Layer 2 of a small transformer language model trained on English Wikipedia (9 layers, counted from 0, width 128). Numbers have three digits each and are written without spaces.
A neuron's activation on a vector x is squared ReLU(weights . x), where the dot is the dot product.

Input weights of the MLP neurons that the questions are about. A number n stands for (n - 500) times 0.0012.
n0: 567500349307407654538453382570424598559432596340363590298368570520432640567343380395358376885477694543490595576565769400476608470311424526282324683572503476447543568314774393368504364332635638530473348463346606573319524424526550467657583433445490504649513304614674135496375477516602503466370395515402408458457413618372504450723473431417478497619363560335479302536678349389451487535544
n9: 711444397247412325598591473575500613478588424526583627587488571310365578436453412571613552599670624687377518500527629548834634257323540661449432519646393552463500523487877324390705662415540451417658487525380513654456415500688581415465503462430464708620500362518481382524558536556533416409468429500544522436749462359470412520595304334384494436681343610728240461533442411344315667588261
n15: 368556584472534482315388413358442453504522377416450463627409629523693404698452497573370598534311560528523595703515450503508680529547465511425455590642684457548318628256397244536640686655352525425500434434672521643503396607416236657450442472559274480435340335437439426527328448420458517341567343452535446243494390515349365539692539512391397717425372598567421463582647542219638573550497
n21: 655468504564397575343456570297321551321470720377315568408590633438370465776341390395388515459449500780335768586496631458573484587366571500309472389592316549700571551264482476591638634487303454460423544394669548550631819622658562478561562352610442635507155397559381379471540335369466450407256432496444595580613500328504234493711593451350402441487507572497295460466645467323322415536678
n25: 665526428436500638491477439548324472456414500425427506380455550384478494683549517535440431648562508345375526477517635392453469549584525526399581653536375576629724546369430552686469427442627494448252472553617492565623528470363420718500509431618500597547325513564395387466538440517701577429394353582297767627568668399295519393752543422376505524567587366560496408404508576393611548777659
n33: 635385532537460481606390525410594497399441473541543428335396612427530525533536594561533372663686479367488680610519537505772543568558521544449549633592404679564661475486464567446608443567579624619559481347379555604467580633416442464363547479457496308506584369551534290398600347447695322526468529503603656509445421568266545536745564410515482453610428573550379486214468605408515473625338
n102: 462515667534530722405526458444477463580555318530610368493421550334514500491212479401617351454363527572293504529340613568798443606546312547521407416520732707652512478520618418369684561543675479496585397544606521351602584790555494624367427492402427685574373494334416614478641526298451265346550518569345473470409465586464527506541556443541623434645397543522437569631446392524826672598426
n116: 457642504353417454597479467424483387397521487675670440416520525479473349647308423493396618557341608699458816618575419669424401602579364606205508414564457695561620381322790723544867592580327548327807500453533409683554625713570546594609543341467434630518226484561644437555387487530606604418322216352531652599511424386362477489462539267480735486466372283511251395305682405631334695649561
n135: 445398547452534635228389471504511303329335443414448622541256567443633402380364383470583340614391420545265504694204710428515678526424250507463429576665456461601518457194707494378408652451497422418656381317425512287392458758478431448367471328405403645539322580633666413455594519406514536487497518743507594349424494365512352446429680500424494485512377440484512517447467452598637391599551
n142: 596274408620523582538520650369200570574441467298614440371783613254453537412395500712466378576420355646427609622387549617786629306433562397133536623641584579315478442470669608346643555249463549430547553330518415423635545627484523427408530406486464589606449534597481555412744583448308302399258437461401286393628585393646387452306400426397430386440704412396508468613510449511454517494427
n150: 411255401451503463520232424504594391568259547390414463273437471395332533607448412429500504547711400556377714688362682381374450595432542566234828505768381576481563385368550370572516424434382858428500577427556336488428500649683655486503542287507406590490463453602525404569538306492521473386278443526362383661361490482554363382637583487548472335396489406481416395449593702385500615567588
n170: 343443372472614701465297392556469306534372472605677383359436535372476418441434410612490435504300518460189518516474456585550554429429360522547480484464500535463403436482612441298476583446417503463674280387569389421599544626596464604444472528404496536603581520504534411263470579327710552512553389420592509325674469354374515577563477569607455582569497566489371503403546372416577511768328
n184: 616404253480613395645667685500473436299698500599693469519596769399444542585462727441583647457529418588453437467534639390366438523247616707391600404500481413480330504570671670523520606440253467449687419439494631559490598636487448613702585492534495493493308468663402625253485454512532439564404257455432635572766451539579351651657311424605525445622250512607290466639677448402545500562564
n185: 523436614387457573474219615546550478378619418450410612397522439473476494506300641394451469428350247593417594586438557419728621558603030493543496518532676497427574514576654605651612396521700496554622481402586595633478538682432295621277529496585471591477579362558556462444602544511531363582299500663566587731538500509407462494675581479506530449571346506632441550324473479493677647862390
n197: 551444481406378390489497572479478565494548590482425593475470449449429370431477515591507500518648490554481524512479862649565794307425483611535450511487707524645480277497612550666583540464367568308553555707589448500455538574425408543497532500573512506374401407670559431569517426513430527454550402379659508564629569526358514607506382452395355385507394545568395481398662565466575427632537
n199: 539506580444363619500479567577504592530631571395414746500538532482542476548348655460495444584393338707386520517357680460553464420560346524520699551577707531609494583496628324748566580529470493425542479497555390629497525683441325500535688515357491731543326344353439450504424482514454275353449398593371603382720549448461254518760488367587414480568382473527526503455520406451656637829514
n206: 393548579561415519342401503446378622342384520616455520424515729352346451386437355556644439556622588458576782367324464488542387609544616592091703578665606460588561671558383715737603676560571642521508490518470436479618629378503668532381747381500360459407549232735424799346471568203543480534431511452496493534374523417404196694649460374449352528634563538468488575416587623451500510500512
n227: 619334535420420435465574611452480464581304437668491514302485653500608390580411513405379449580549419410306794772365504428708412483493504594299677542640414695633599500305534470419524452487530586604551378481497394448473652559604616457388450454703510599730558651447571332322548278385694273414342585565238737539603423588470312752720590470580516377491594816533583503434459481339479602638494
n228: 431558473431380635505418347361324600509387601328448538309373679382593521669475520406408437569477393466477574586548462228506547410454466606430512588593510436466592512328493377471516793631541416574567415515519534543348491432419311574423469553602312619534451403538619343556437430401511556473544500452415536682497521462557489503466507557442502647498537580552323454546565539419464477653596
n242: 655535474389458579539485446510470586583642632416431689475496511511601472466349506527574414637685494663468504535601718597474627351513476553563552614702677478669410447401404569674709526500333647390441630611472453611616707409549484395415585555242418640503336452644409370352682581496476607180460493371380563332537607540332323418456534326416429468588547330599450399420569751530592630684582
n247: 533464472220457524453524409513507580331436387633360487322527521252234479518291494514677503388385570604513632755621577483588575421402357544540648521462527657488522438569874467418584494619352477375676577562500520533512486362518560572620626523376482701463500427599637441500500479564405550348519430356529379579733409440481490579553601375572443452728442489613329519360511449449449476749350
n253: 440550437464558556362497527467444586455361546413473655519454519364336514386576537526574515569446309497449475611309399679730435376494403475614401508483519717492632478538608617470520666479479621267436468371498472394421676656413551594338505569371271682395534475614582551529476481523458388463574503658485425552359563653545462508484427535518595500574521466675291554457534585634411570908561
n264: 647365408458433546405415500573513478512631592446460580364546494469567401756293564309384612451453277591436448757260689662341587389282370558482702536528753616467350504574608409752469384574504700239731713350669538580328579622436275591554562578304427698441377348447516396552304432530460383485311232730380546527475467374453322463655490396436295590654243417710428523435577573492519439841497
n270: 572631346440610463500621467290483511583676551587373682417476764551369339361446631374380453505472617504391542540257696510492560439320392609524764751500511537821553431287459418731634489517416639403400475550685490523618642567497326581324382536585516682398500558359456344487516346377300246526579546602278678387649669412477426612571476431484134399393303329755482719429541510416718440599463
n284: 644467406423503486500562226384375523556457492409514630576503510514503533345583290449500444638676347606448550588538553374377589509441442493360500759651532375524486422372641318464453567445582341465517359594376481643473396534538352406481705342276409440440411403387609467472646399451627546386444458670506595613547674405565571623552428469426396438737256481417703466627611421532425682510492
n308: 597395397557559471520412494410466426349632457471505401347218529457319511570503486503467469526492592542208514563526660542530540472603597557397431685404411497489617452514547548525632503562525469435585486354520597647581540480500344552339444429322521402486479449566494543258480441331656607234391438721506740544330562355264461624592304467552609455545367374536625657494444452446524359486532
n320: 437338659410389517563437624356327528528417358600418773567484721642411349489589374459393449452550510601547640549405262334542784489232414459361623657870696401399413168409403471635605621371511468561643290597624618588543496643349611559496774232596219504368441321661648492355455344210496366571314441422437534758647591588583391583500626444360367493308481513407313496489583449654579358519483
n334: 442597363511583672309337535359416453521669380431596510544410718382610481382527361648549483817456393493509500442170603383556576445580466687313608750794692500618349446238496605474411604319350606512336343467616363480752806586546601476380433472536222520461524598609550521492583467526427595516383522489330635336547513474504372442425586401521533599336610448550441546475618617568630556489368
n345: 456485598551324703546474565169272491546658520514301557277598641607545481465455491540541528619421479611426778616504443608526519497470199449382545761423398543529616464293467596328523480577569618500657560509421512532365773500481414538487391460253387667598496483344390588564420418489675279351331429474280666172471513451365340455590561338400543582488445581481555530323427524394564689533371
n359: 459571550376474476546406271480489585539445650456269714379554626525593500699567598466452484449541492503543477476442503648409642518400564547505479517610594415405389666519450524609583506503277583492559518453446531611485468550416305671591574451408331557322485403496821363514503427496409365503550361309630573695438368630523338587587436350365387646609313449680319491532699492408450447675450
n373: 312461428546607609358374424507406613471513746523449680565574891430549546454608563472586407574436488397429585430300577402538402460586539630352707486861510577516363582326450686450587560377255788462550287537616460678661626551465529504438539343618225594450496467813624579299567630419493382554472519418375545448656609363592280503469571377400373586411316639455221446471491546483448639506346
n375: 579707394403406497628503468535309500529536521575555608373490616524506405362401556369466503825551454606487742448327429608402483351527637533432639638460551456558605589573618460500573532355650532493463381465398565476318597524388614538406523522207390564482572482674522519360469524360481393548439547566676500625486477437581572549493356358638574383519534188511571536309437538617545460619311

Each question shows a token from some text and the vector x that enters the MLP there. A number n stands for (n - 500) times 0.018.

" D": 527495532415479494527566527586598549545528513500500591574557449541556508481519492471446483561477487533512396455508459453500517472529528520910421394451509474438511495502465490474426505549478508615495500540399538579460454533468479423572511497497551525504439476478473483510516542519468468466561525512520485534496455509562559472460530545494476521503481488444507456511494458456494523542480
Which of these neurons fires most? n199

" (": 458570530476541521483550557548460500510528535520432555435516433509506517506517539532515538474487463415509520503475532436458461466574473382623434510504552464483498503433383514492447506513486454660504574557489558501511432482433487522514393602508546539527623513376565552685359487547505527532533535541487496565416472532618580461445485491521526494544583515514498442622517474470477518627551
The three highest activations, in order: n228, n253, n359

" l": 531453502453426508408539433519556499482491390575584506526483411544504596512535483502492441484489544449480506545504531513513497601497572550798431393466507548468507451500473506444466441530494479553470542563451453441478456544564611396519515477458613537501492475426490491520538477494540498441535536524477528535476466548515561467424534585499484440564547533382593497512454537446507484368505
The most active neuron and its activation: n102, at about 2.4

"th": 499528520492544477528540562409545446506453567440537532489566440551563555439472538504481530437461417625471444590533470568413421484530340432486458499419502439462465488542536547507546446550525459540524489557419470510516497565586436474495406466478535552582528434490505483479555553565523495578416565508506498573448474400510594460422553436501537504496467426472547494420503441521507627296580
The three highest activations, in order: n116, n185, n345

" F": 419502523478493490427498573552561512562507511479489554493506412504547467497476544485446523424490536503613387475504476489479500544525571452889464389456529469476404534558454571556456426530489498582526543481386511478468485553434505487485484500475538494511471464520554514533488511524466440549554558507501445550493505568530573471453500526505508557533499490526558521418501492488429481504541
The two highest activations, in order: n359, n253

" n": 522498500398582484503526482518574482517461418525463498455489421487534534568527484515494461536492561415528486448522516474480470516553590405727496459471482481530515528490389494485442438483498446598493469531476495564491443470436487506534461488492780593568462457497468491488529497523545625500478457467452542584475520450493492507502519533468431486550621469531561408381452469448550487505510
Which of these neurons fires most? n25

" at": 414519510528563446420462487559522449590509549571476590561498435487484585518518475481514541402517616507606504440498470476430495595522526264503485482534537495578419488488384472547478520537537547553573495558512542505510502465490555558475558522583572536460468520480492509540527499511549566573520607430463513523539522505521513443504491524528443528435575595552501498476534453559517439273526
Which of these neurons fires most? n320

"e": 472535473492493548580480471448570546571520573469431488479529491491484541449507509435508515507507558510514522486515462553431430525560499327454463502440465439419559594503438481540533523537532514567499477534418549482483459526472498450534492551397531513547557498500458568477533508464505592476490534480510418544444457485536555450494499489497533497547476498449542499460452441520471512112498
Which of these neurons fires most? n375

",": 584487559472514483507512541569510516555500434550595472441494382483469560504503463482488497499480488455518519536508543515526477490524523246474472499512549510462481506489502490450453401475569512522501510533478494462471430521466561507514466404471611482484618474394525493561522454551516493505447515539457520513495485553549512513471465522527489459530588515296642449455514512464493546255479
Which of these neurons fires most? n142

" and": 556488497495524535446493491508449520543487471467503453485507406446487614573492498548468493479522520469576547559485447403507523462485512297460449463552515513513532494451386492499437496461422475592458561497491528515481481482503491465525496519535620486462481478507472484529552464537524520404446536424464527479560507534477471406424508572464462459518558470412512420586509469507516474171547
Which of these neurons fires most? n142

" 2": 493543503454452378522505561462560546582472587475556508471528485499528541465423535466482521515479499484476417451540501454475433559557496376600526507444569485513615517534462558463464468533505477589454525449399465520440482490477542464502450590494460534463791499456452563542529445519446524550478692491473486588460474618529509461461484558527549558507539552515551461485473487496473535519548
The three highest activations, in order: n253, n375, n185

" from": 493491485458488463441487572459511463561537447524517571563564416493464556450523449480511524452520524521569539509517517544495513538503488249535447510558497460589455479463355496518527493490497461537486538555530580496506521484561533475466533527556522530479564578504436480553525510495504528522450561455493533480519499483525549395453456567456420493485601547401554441437520452570529455208519
The most active neuron and its activation: n320, at about 2.4

"7": 472478524562509507442495489600470472579582486504474438456543396547495598473498505452510537476536515490482467405504439484392516555472491460444439430516483534448552486504437649466405466547534564553505507478442427461473500522530566491517446475548569519558817517467513531495481507478621525474478622536521487501474443594545494485463559589566537544459487545467519554511487571427496508463482
The most active neuron and its activation: n227, at about 0.55

"==": 547523481403470383502520478585520490477542512533523553541610368441515622508461481491547549414500508479569418489491413477517456496483432421585478504477529472516507482621497443557477511518565473534475599462478497445559478471544482534530470646467587529494533464546453619566360476620510547490552509498542518432513487506416581396461463546558515481525426419605446431521549460499562535399432
The three highest activations, in order: n9, n247, n264

" as": 526486492452562557464489503520453476613534521496447571537548474514456527542518542539473491408558544525552499465473446403425508516555503325437470487522500514516513543426351506502444554512382500596472521592475499586516501461455532521504461477606502632502555513499512599558534488528549571461472564500462558534502461464513499465493516540550505491470538567383530403446518487494490535246585
The three highest activations, in order: n373, n21, n320

"S": 540475535479557480501595657608623472449532509493462536497540460554514397431517545479483524489482538494485462444478527456529491438524475415842507509438486447521519507556453515563448535546459496556518536475442504543474470517434523420480473604538655496519519451513462504509516520529421516477461556507512469550485472496516472597510502508484479435510510472598598450455528493471557503499474
Which of these neurons fires most? n185

"a": 468576544559601512556557514425528491563534464479424443498528467564449510467529517474496544516525482453517528472490575552530509515599465424686494538478440471538571505493454402476519477558504487497479537500505472512476520486431448503429451563497609424450590505456517534495557515518435476500527487507494549412462496529473485525513486512487484502459541451529504506500426515527509520124501
Which of these neurons fires most? n270

"as": 418526555492483511523518543475563483522535490502485517524505409556460575487489471530545514551503505468563487469445394450525522498527501509496494489518448471517549488531420517561480544585560540566489544497506516498490635483510543440528425534479555530547612553563438509529500533515584514502475534510472502399488482472479454513464485553523493476436540541407453424449405539519491473111525
The two highest activations, in order: n345, n206

"st": 451459548480561498510585497490559479495505478515501533537469443506508574434484444506556465463499504498530451523505509529489510508494522372591439514466459453516463523482474533400463533511556489527538392461432474519490386563445457430491447437449491549543538583458553513567530511524460495548459517483492498480508558519564545448425512520498524541521534460363535517535511481470485447113501
The most active neuron and its activation: n135, at about 3.3

"y": 549509501651522494483506483523505515492510596403514387563448434481520515546542511452536537527543500498530505416523591462451451507534529487472512466499526456598484504514475566494486528460419504562479467423427467528505524462515522436523449503474474386542553529509463520521511473506497576435495548526479536483447494479460525427446526519562554531466493519431529465544515479515509530109569
The most active neuron and its activation: n334, at about 3.2

"nd": 519477513445512484509597521488612471480464505543488548523530467473521507473486470513516481494459498512473404474461449486593532534463456472610466480499474484512487448508496494428400542502532446573555402512454478524491428543462469410519523491508634532570458552419537500521466517507460467524518566520478508479544492508585561578384559527537504463494539477377517476577477454525515473142531
Which of these neurons fires most? n135

"A": 490486516595511479561527610541624512506470539346442436514520470556541468464464532511477528477550509502514494467536546438454477469484511383797523507457503486443488510474450520491478466516365483593485543433467528521506457481467467438502418516516430444497465532501464451571514428542433597460419573520462422498440528573505537459497525555502548532402508517613591451444519476531482511543554
Which of these neurons fires most? n242

"all": 521444569413389544506476555549615536524531472479509541535594510575533589500452475415454481407436516444485461556522478505494439510492470499559492407545544536475527430511506488470413473539457529609483518485424523480435447528533518428584575473505501522515496479512391464593505519575452423460508520499467528532521409506637470447435487560462513488482494573448447465552442492395467558231531
The most active neuron and its activation: n150, at about 0.18

"2": 528485486543523426546531560495534546508466564524530528499494486565619601452534513491439513584492489407499465522537485454504427484450489349624477545516422538545573531521472568472428425460475541616472473504396502517444483430507468528502545503548539467465794493450483483473522427569476391582459605489508545541506478608462543499435524524505520574530532507423510472456508486475481491439526
The two highest activations, in order: n33, n227

"o": 530528558577499484544460532560530588438468482413481508480477460437497621552534493518541551466451566471575565474518483483439523537547566422558463508457389504443556535501468375556498525529486424447503497487491524469533459447426481445493457494440503452438619526512488475489476458536525598408543492471571502596504512498412507449525524517558531560501491424472506497493451546518464493167551
Which of these neurons fires most? n308

" ": 537518553496503479468513505532518505511491532534411572519550394526532800491496499464484553500551525427521509500531505455428480595551547381676495539506394481508517475502429514518490422486512487553464576564490538527471467502489536516509497676526513613511418516447494507479482560550481542457634514471567493515473467545509517455558487610531514489522561532584534435491517494484472444556525
Which of these neurons fires most? n25

" al": 433472516596550492565428463551561475542418507460586473455532418598570606561533573440462532394476482424534481541557558464431516495503525408672432440465452486462538489417428481461409466549544479573589546459476502492428466516551423510480421448484538397516397548422502423584417470522563490561539557479501543475431484558544544511426508487548436515471515599509529537490532454525450436380534
Which of these neurons fires most? n228

" J": 565489541504535500480624582531509541457506465476526566506522389518464530492578484503487506575479498531517479477468525440560496467493567490875443422392475492515525469512433505521437491504492526573469556507441559512471516483444487423511416497517634499450541516462507469592546451489424460395539556558519544530477501485494510489429490528472431482497526474452585509538487510427522478468508
The most active neuron and its activation: n270, at about 0.18

" M": 496477515471566454513589539545542529454513419466507495556556374509474522474524561527539470548518526523610473490485520524456531472510528492927443417403436496453478508517502494471545510550420532537486559486458467534489420496427480429517503457534573474453544506500547501577500491530453476470503467474546451557497468463463552504478468543509463509503448446497514473495483480469517444480499
The three highest activations, in order: n197, n247, n359

" wh": 537482551385484426536511477526547526517489471488491573540497394514532693563485466496487545466471501437600554497537488535482451513522540445672482489519482477487501535533491512543562478518478501616490479535425605498511425507481499472523509427393467593488575407521512534526535476573481470518513508465494460587490472529515636483420495586446509491592395516381459408554472436481476497308477
The two highest activations, in order: n359, n284

" R": 482496552475522454513541515547567512491452516550500539525566429544512507506563538521487486557461562514549475478477466506504536543550601485932419414410448513422440478535393510442515492521412518498478538556479544494492501512438547446572527495462493504457480513483512527508488553471451487461512477511567502489459445520516470411479515564521483446480542474462520507509505441510488434543496
Which of these neurons fires most? n359

" t": 510523482406489502416528488535518467600539561529448538531550424541549536559499478504452492578510539520581392484509508511414484542517545416791490507448513503560505514462390528502478517505436523568447626523440464550547534439447534435493435538479528641503445499510483460531528517491451630447531563452485544405490480494435499393446511553491469585497579495540539452425498505488539480435535
Which of these neurons fires most? n242

"s": 548518511501465444525530525451502505556454469449543441445513434517477519517493456494554467546529499514590537463434553556601470468481548386462475487537501529482537501497485528532533523495591474565445518503516503432523462535594547447427486534527566450547551546532499507475511558478479540558492524471568457492491524533513567431405546518504556495536532444446496518457491435523453483087494
The most active neuron and its activation: n142, at about 11

"N": 528473501406556512542549542578585476431492441479439513514529398511522505466499501495553476519520554499538474500512531483453483531521533407845487449405454491469511554531481448480438550581480476508516581465461502508468430501475543417516493531471575575495509472497467528529536510532464571440458508515492463555507455455520487487509577523493464478604497467546576473393451496476509454711504
The most active neuron and its activation: n247, at about 15

" L": 563453512464504526477518512581579491443559507556514579562511410558516504492543540466527470487496532528519417484499515465488493559500556536909452394429505489449469472521472521504476482500460482521516550515442505468428453546468598412531457486464487577488497473472525548533515559446455505468499547548507514579429453519525487444449559605512530442541500492472581505518492533478509447523530
The most active neuron and its activation: n253, at about 0.38

" St": 477442523441539490462528494619566509450480479521483567498553460525502479444518507421473480459468480497508497438492508486435576488445568396811429431378494475434413523548473478436396546527489497494508488614398490499561402489445580440486519505498545543547471409524489487498512550512452575457483567507595435615500506499555448477481519533512466495479565477411577476499512497463553468495449
The most active neuron and its activation: n247, at about 0.27